Layer 18 of a small transformer language model trained on English Wikipedia (22 layers, counted from 0, width 128).
A neuron's activation on a vector x is GELU(weights . x), where the dot is the dot product.

Input weights of the MLP neurons that the questions are about. A number n stands for (n - 500) times 0.00097.
n0: 534 653 601 435 653 563 516 616 439 709 489 270 565 554 317 644 592 413 558 527 404 454 596 655 722 428 318 687 457 366 619 683 488 485 461 590 485 258 453 538 592 430 600 500 428 443 295 447 167 541 492 446 504 603 901 622 539 593 433 488 693 457 459 662 611 477 481 426 522 652 457 724 451 661 331 560 316 580 643 609 563 496 540 353 132 576 546 529 484 316 446 535 524 604 337 410 295 512 448 314 481 462 534 507 676 571 571 339 512 821 366 283 432 419 664 530 443 337 621 300 333 500 592 658 749 398 397 356
n117: 732 504 393 324 572 356 694 512 321 492 713 687 878 386 542 691 298 560 449 635 515 610 340 485 559 650 522 583 265 568 566 459 282 319 476 592 736 655 520 439 492 441 442 444 353 537 481 376 481 402 464 571 512 306 736 560 278 508 624 855 576 334 408 315 530 202 412 608 405 289 559 668 369 570 301 523 639 516 480 417 390 575 770 581 360 581 279 533 456 378 500 543 340 398 473 468 732 441 334 397 437 654 453 474 634 464 572 574 421 673 480 443 280 689 686 576 471 492 584 466 476 409 453 398 504 616 666 527
n247: 526 320 625 549 741 519 238 281 433 485 612 444 496 549 369 453 242 569 492 416 313 541 343 548 580 543 561 504 473 604 447 543 767 374 322 592 224 355 614 471 202 561 759 630 489 448 475 500 368 362 671 549 382 877 424 409 542 613 443 392 377 652 220 624 543 346 654 699 475 598 675 616 315 413 592 751 336 455 466 618 507 424 464 473 515 461 352 364 488 539 636 740 485 571 429 462 481 575 652 451 519 396 466 612 657 543 454 387 670 500 554 646 593 496 372 449 504 374 519 596 570 500 624 353 527 615 325 619
n285: 299 461 623 375 590 613 530 525 507 752 585 504 738 611 538 723 383 361 393 428 346 468 646 549 540 360 283 551 485 291 490 977 482 482 270 401 701 337 728 444 461 478 480 413 482 375 612 553 643 517 752 478 359 390 493 548 410 489 453 642 617 384 486 515 411 430 559 649 490 445 283 409 286 382 612 490 562 514 683 475 528 775 659 589 347 500 270 476 386 377 353 500 507 464 359 467 482 450 526 482 529 521 475 473 441 541 471 578 643 415 482 605 352 471 490 396 523 254 576 577 541 358 446 650 540 653 541 532
n333: 347 607 396 408 586 637 609 508 496 574 458 424 504 511 604 432 306 516 400 426 379 489 386 406 697 488 580 349 609 500 558 425 306 707 635 480 535 651 488 549 496 651 390 135 311 382 551 348 340 570 596 485 690 439 635 459 562 692 558 539 492 477 500 484 563 481 541 504 622 614 299 590 500 523 556 519 348 569 431 469 370 310 460 734 555 218 639 322 595 600 604 744 547 550 402 453 421 125 607 504 442 489 416 412 552 445 394 378 650 488 174 476 776 600 266 504 556 587 699 481 567 537 650 754 685 129 385 477
n346: 516 497 375 618 507 418 542 594 490 555 464 510 520 540 539 493 150 676 658 636 391 540 617 467 551 378 525 439 664 359 680 424 619 586 530 510 392 490 541 526 631 323 428 371 536 457 414 443 301 604 365 473 432 683 648 629 507 537 401 428 421 476 500 462 332 457 529 510 563 439 293 727 546 369 608 480 653 447 385 612 552 493 570 656 493 434 449 443 372 605 277 390 565 433 271 490 629 591 660 364 316 404 274 394 591 465 417 617 608 483 669 489 344 308 601 714 444 563 667 378 635 526 651 362 441 671 531 590
n364: 373 534 497 700 593 732 276 318 514 658 707 343 497 534 390 675 510 578 424 702 641 675 603 294 622 600 591 354 346 405 536 504 472 524 434 331 514 308 451 476 627 423 753 688 791 467 480 510 590 556 545 545 350 391 286 497 476 459 633 570 363 420 413 592 583 453 560 713 284 474 517 486 520 558 527 312 531 562 663 531 407 375 490 504 357 289 279 422 486 518 507 524 546 476 398 437 381 552 486 458 364 476 483 385 268 582 426 729 517 574 655 478 436 462 383 603 601 442 675 392 457 540 552 555 479 535 571 456
n391: 542 489 514 575 604 500 470 293 659 252 676 379 248 443 510 718 500 610 325 547 411 561 433 577 478 471 561 348 681 372 390 294 471 510 758 646 840 641 356 535 404 399 414 652 419 398 358 496 455 466 712 443 381 380 504 679 608 518 417 307 566 658 371 299 397 577 559 482 343 305 388 598 486 525 695 660 446 443 418 543 507 439 806 308 337 557 539 284 577 530 711 603 482 518 514 467 475 621 555 662 565 584 521 473 681 529 482 518 486 390 511 373 595 600 517 493 455 332 464 570 448 548 557 693 647 511 504 489
n449: 568 503 390 447 626 550 444 570 406 335 528 482 367 321 388 493 566 550 606 475 355 395 206 538 671 387 247 418 568 569 536 449 746 321 550 446 574 475 521 531 264 610 539 379 573 534 420 476 373 643 543 549 404 340 235 575 393 486 393 292 370 408 445 482 520 424 624 679 662 683 603 615 514 507 617 390 793 503 486 571 422 610 470 576 597 407 415 563 337 335 207 686 532 374 587 425 625 310 580 440 582 414 503 342 639 642 482 553 518 649 569 610 358 482 643 548 382 535 582 617 627 486 500 719 489 453 729 576
n484: 397 665 611 224 706 601 790 734 528 514 699 535 567 429 538 434 535 446 436 486 483 447 444 420 661 471 540 496 414 500 560 661 343 403 525 392 589 529 511 262 380 350 770 220 556 511 561 472 517 633 614 539 453 588 450 510 436 397 662 633 482 614 593 594 385 724 555 504 447 418 479 496 337 458 403 586 475 352 500 578 514 571 550 460 590 750 443 466 526 710 521 627 558 588 374 698 343 511 456 471 385 556 360 395 562 372 631 479 454 518 456 433 357 525 620 500 437 500 352 324 595 716 319 539 158 439 369 256

Each question shows a token from some text and the vector x that enters the MLP there. A number n stands for (n - 500) times 0.014.

" Hol": 402 465 438 483 516 525 503 599 531 557 645 505 471 366 510 668 405 511 415 454 578 551 587 509 565 493 584 511 470 568 263 505 476 506 496 498 453 432 577 566 486 521 362 558 583 435 349 495 638 285 441 586 616 401 439 478 355 529 492 454 585 373 607 484 610 378 506 466 480 649 530 385 448 461 470 554 648 464 466 327 557 532 421 652 632 535 591 691 481 442 621 419 517 532 552 437 431 480 584 526 618 498 527 585 586 418 461 330 406 485 528 569 344 479 284 482 487 398 397 544 414 542 525 530 576 435 640 667
Which two neurons fire most, strongest first? n285, n117

",": 534 606 534 384 435 551 513 567 538 452 431 469 485 485 480 478 547 443 479 432 590 447 417 475 487 423 546 450 549 544 450 505 554 551 498 502 408 498 661 547 521 534 321 519 460 435 272 527 577 311 636 445 590 519 590 499 434 466 459 463 460 523 464 638 631 517 382 605 589 585 532 562 499 544 496 504 525 482 460 312 829 607 459 637 455 594 517 550 429 486 484 458 566 454 489 472 436 443 428 531 519 474 458 520 580 416 558 532 600 647 607 502 276 390 459 505 506 354 286 440 543 590 484 472 648 368 558 525
The neuron with the highest activation: n0

" U": 277 738 495 407 563 469 513 564 508 555 490 571 403 472 562 644 418 588 506 472 437 566 531 376 477 493 541 495 489 490 459 598 490 594 516 509 500 550 489 609 520 601 265 444 429 490 368 617 714 360 545 442 619 370 437 523 518 503 453 391 504 444 569 473 582 352 362 552 485 488 542 597 542 467 542 450 574 465 489 342 541 516 441 484 555 460 403 649 474 345 432 432 446 560 582 522 430 492 515 465 564 425 497 651 527 508 601 544 485 591 492 606 340 450 183 513 496 438 360 504 543 652 698 496 553 566 567 556
The three highest activations, in order: n285, n449, n333

"ou": 424 676 344 421 432 511 606 595 517 486 510 439 541 399 588 509 503 434 575 492 600 512 520 505 585 434 531 487 493 525 354 442 492 529 648 440 441 589 661 529 598 435 385 537 466 483 423 480 635 182 532 382 582 303 576 491 476 505 438 517 389 502 494 427 586 503 531 580 363 671 488 537 567 498 403 493 798 432 562 375 497 476 291 505 572 606 472 627 480 444 496 383 496 493 497 545 539 568 375 428 421 536 498 635 496 411 641 533 545 705 543 516 472 486 479 308 393 521 446 495 538 587 478 510 553 497 506 445
The neuron with the highest activation: n117

" the": 418 517 528 516 471 548 456 547 455 509 532 487 364 492 587 469 491 539 486 489 444 544 550 394 521 484 520 503 557 528 398 442 535 449 547 488 374 545 525 559 508 466 181 446 452 463 74 544 541 355 542 395 473 445 458 516 409 468 501 573 506 516 565 502 510 639 569 564 552 644 531 445 543 575 469 573 537 492 583 467 777 500 422 517 433 506 476 481 531 474 477 565 532 684 539 503 499 560 539 491 488 498 515 575 622 496 587 440 444 587 509 470 427 415 457 482 558 437 486 473 564 472 446 606 525 477 388 548
The neuron with the highest activation: n0

"N": 452 548 557 515 396 562 412 449 548 454 553 413 386 592 573 456 653 514 501 540 554 558 591 411 474 492 546 456 456 557 394 410 582 589 466 520 363 520 542 732 575 531 377 424 461 525 383 451 647 306 626 361 626 366 418 504 550 376 448 673 434 480 428 394 637 279 508 691 518 555 519 455 623 476 488 553 666 442 483 511 560 548 555 417 646 559 553 402 466 412 458 379 530 681 606 547 430 481 512 417 382 434 458 643 472 469 593 548 468 537 486 561 314 383 428 514 539 429 453 492 446 539 562 572 528 446 541 520
The neuron with the highest activation: n364

" in": 359 628 451 439 395 474 453 588 465 432 549 434 319 428 456 507 657 471 496 594 493 537 476 490 470 455 506 571 638 475 390 571 537 561 677 404 405 514 579 502 526 599 209 408 474 433 144 600 572 321 627 542 577 443 467 434 509 408 492 490 531 561 614 490 669 601 512 536 553 499 483 507 643 504 356 502 524 533 522 362 550 474 558 518 503 535 471 508 560 491 462 581 508 571 481 519 521 428 540 505 612 477 470 530 717 506 603 383 641 457 504 477 514 487 464 460 487 491 426 473 498 546 453 517 628 404 402 540
The three highest activations, in order: n333, n391, n0

" B": 410 524 519 306 398 474 382 575 416 506 474 559 431 638 592 547 459 429 513 456 439 416 512 502 582 425 620 449 414 560 386 444 558 484 572 499 460 497 483 523 492 423 376 481 457 586 399 458 538 316 569 386 587 417 468 395 511 529 600 464 487 424 495 452 583 225 526 567 543 650 544 476 600 521 487 546 597 456 569 470 518 531 524 550 506 576 452 543 534 383 493 605 524 701 487 549 410 509 609 514 750 479 533 697 516 427 557 516 479 581 610 530 411 581 309 448 544 284 529 342 432 538 461 533 706 476 468 634
The neuron with the highest activation: n247

"d": 308 557 415 363 468 560 456 647 662 501 530 494 522 458 459 458 628 532 643 447 516 448 554 437 567 383 636 392 375 570 335 411 588 519 495 606 593 545 728 516 568 523 304 500 488 610 416 476 569 334 487 346 512 362 475 499 493 434 455 438 555 464 472 466 517 465 489 483 512 676 467 506 513 353 524 567 584 561 496 572 486 548 541 370 576 550 477 586 498 516 513 603 471 591 497 481 459 460 496 471 225 645 460 726 406 450 564 372 420 605 603 585 415 495 353 450 529 400 385 501 551 499 587 470 599 460 592 581
The neuron with the highest activation: n449

" 2020": 434 527 447 497 518 552 498 566 568 499 555 394 390 451 488 524 595 546 549 493 565 516 668 413 502 523 556 554 585 449 509 434 499 506 450 451 313 511 590 579 503 510 269 507 540 464 246 579 616 307 571 495 389 470 269 431 483 506 510 447 400 501 350 437 557 407 510 442 614 557 582 525 528 363 352 541 513 480 375 460 635 620 476 488 626 551 493 587 422 541 469 607 538 574 492 464 474 636 465 451 600 330 355 640 568 361 561 482 610 557 573 536 507 519 479 473 689 485 466 434 536 611 693 490 534 499 432 570
The neuron with the highest activation: n247

" respons": 442 504 363 405 460 505 358 609 454 580 639 499 490 456 426 496 515 522 616 532 489 511 596 527 462 395 562 537 581 472 400 550 568 559 514 565 317 566 599 567 406 489 343 521 523 568 454 651 568 310 631 314 515 409 417 433 613 424 439 495 452 503 625 542 609 465 557 541 416 515 483 460 612 511 506 415 519 531 487 434 531 528 223 617 624 535 546 595 559 534 459 714 384 452 481 432 420 603 576 516 523 555 400 673 490 549 519 314 383 455 511 564 365 461 560 566 509 417 490 288 561 635 538 598 414 551 324 481
The neuron with the highest activation: n247

" /": 415 648 449 399 412 415 512 474 556 426 469 474 477 363 501 429 430 563 469 486 627 375 549 365 570 511 626 457 710 486 414 394 502 566 480 555 515 501 700 597 487 532 421 545 445 511 331 548 683 395 461 366 475 468 435 579 477 541 385 519 682 552 597 504 629 507 565 457 591 441 572 493 576 352 406 595 520 586 489 524 553 565 393 511 542 549 633 570 524 450 507 488 580 487 402 537 418 570 455 548 545 397 440 545 447 479 684 465 447 561 732 561 220 429 418 544 522 274 416 406 395 601 550 515 507 556 463 541
The neuron with the highest activation: n346

" on": 617 619 487 430 350 554 505 601 494 418 533 527 410 469 517 512 668 584 622 467 468 665 536 501 493 460 572 527 552 459 387 526 497 535 689 532 493 501 562 480 509 562 290 451 491 481 243 508 576 382 630 423 509 421 483 365 592 422 609 478 523 568 500 409 578 591 448 467 439 514 569 619 553 499 351 389 623 442 555 408 640 546 571 543 449 500 591 530 483 218 434 511 568 585 555 460 397 542 594 565 594 393 360 487 512 439 695 394 532 489 574 529 298 471 421 547 434 436 341 483 481 517 470 563 497 497 488 474
The three highest activations, in order: n391, n449, n0

" L": 337 470 472 414 481 485 386 580 517 408 486 512 465 494 714 562 599 585 450 503 515 479 560 508 557 498 503 448 480 590 391 490 616 479 556 528 467 524 467 620 576 513 274 452 354 538 405 560 595 218 599 518 616 330 452 360 512 439 495 623 491 391 484 513 697 246 427 562 478 649 582 410 668 540 534 590 576 486 490 403 666 634 541 538 517 620 486 585 493 527 462 440 552 567 533 477 464 504 534 363 553 412 421 540 647 476 553 441 347 550 516 491 352 475 475 480 436 345 401 475 503 529 475 575 525 509 539 513
The three highest activations, in order: n117, n449, n285

" Pre": 403 644 575 426 475 472 483 552 488 495 559 612 475 538 562 711 653 578 511 549 606 615 538 527 516 392 577 514 514 404 421 515 432 661 596 416 426 420 510 449 570 436 286 641 421 376 403 590 712 411 523 420 578 186 575 374 548 424 521 531 454 339 425 360 723 387 380 487 475 522 526 513 518 545 512 452 705 434 473 377 588 507 400 482 545 451 406 534 446 448 460 477 522 641 592 469 476 556 504 387 513 429 415 625 392 467 635 454 574 493 475 533 392 437 428 580 527 472 428 507 510 569 477 486 597 528 643 544
Which neuron fires most, and how strongly? n364, at about 2

" a": 586 451 481 592 434 531 586 628 535 485 589 591 486 447 531 469 591 546 486 512 440 567 535 417 522 428 426 508 542 524 391 415 467 567 629 505 327 519 599 608 500 588 308 507 488 506 133 584 590 289 569 516 496 396 385 443 431 402 467 532 503 495 390 438 481 507 539 485 456 493 506 597 592 511 498 550 492 487 537 501 673 603 284 548 465 635 572 586 590 435 502 528 305 584 512 396 482 402 515 586 607 509 419 607 513 540 589 458 517 511 584 367 450 379 514 468 557 474 395 535 495 547 547 502 477 428 481 581
Which neuron fires most, and how strongly? n391, at about 0.75

"ement": 627 475 508 487 422 520 432 585 542 435 515 547 523 460 403 503 531 460 529 561 483 442 616 429 526 415 612 421 656 391 460 487 482 591 621 528 311 546 526 463 528 415 194 469 449 465 354 532 545 407 625 449 527 432 451 401 533 454 569 477 474 480 526 560 553 429 335 483 510 712 479 532 590 309 422 402 476 515 512 417 806 500 336 557 534 584 563 608 558 452 538 600 459 419 531 563 490 638 389 468 572 518 326 630 482 522 512 526 494 550 433 491 459 400 454 506 495 529 407 444 572 652 503 610 526 562 498 532
The neuron with the highest activation: n346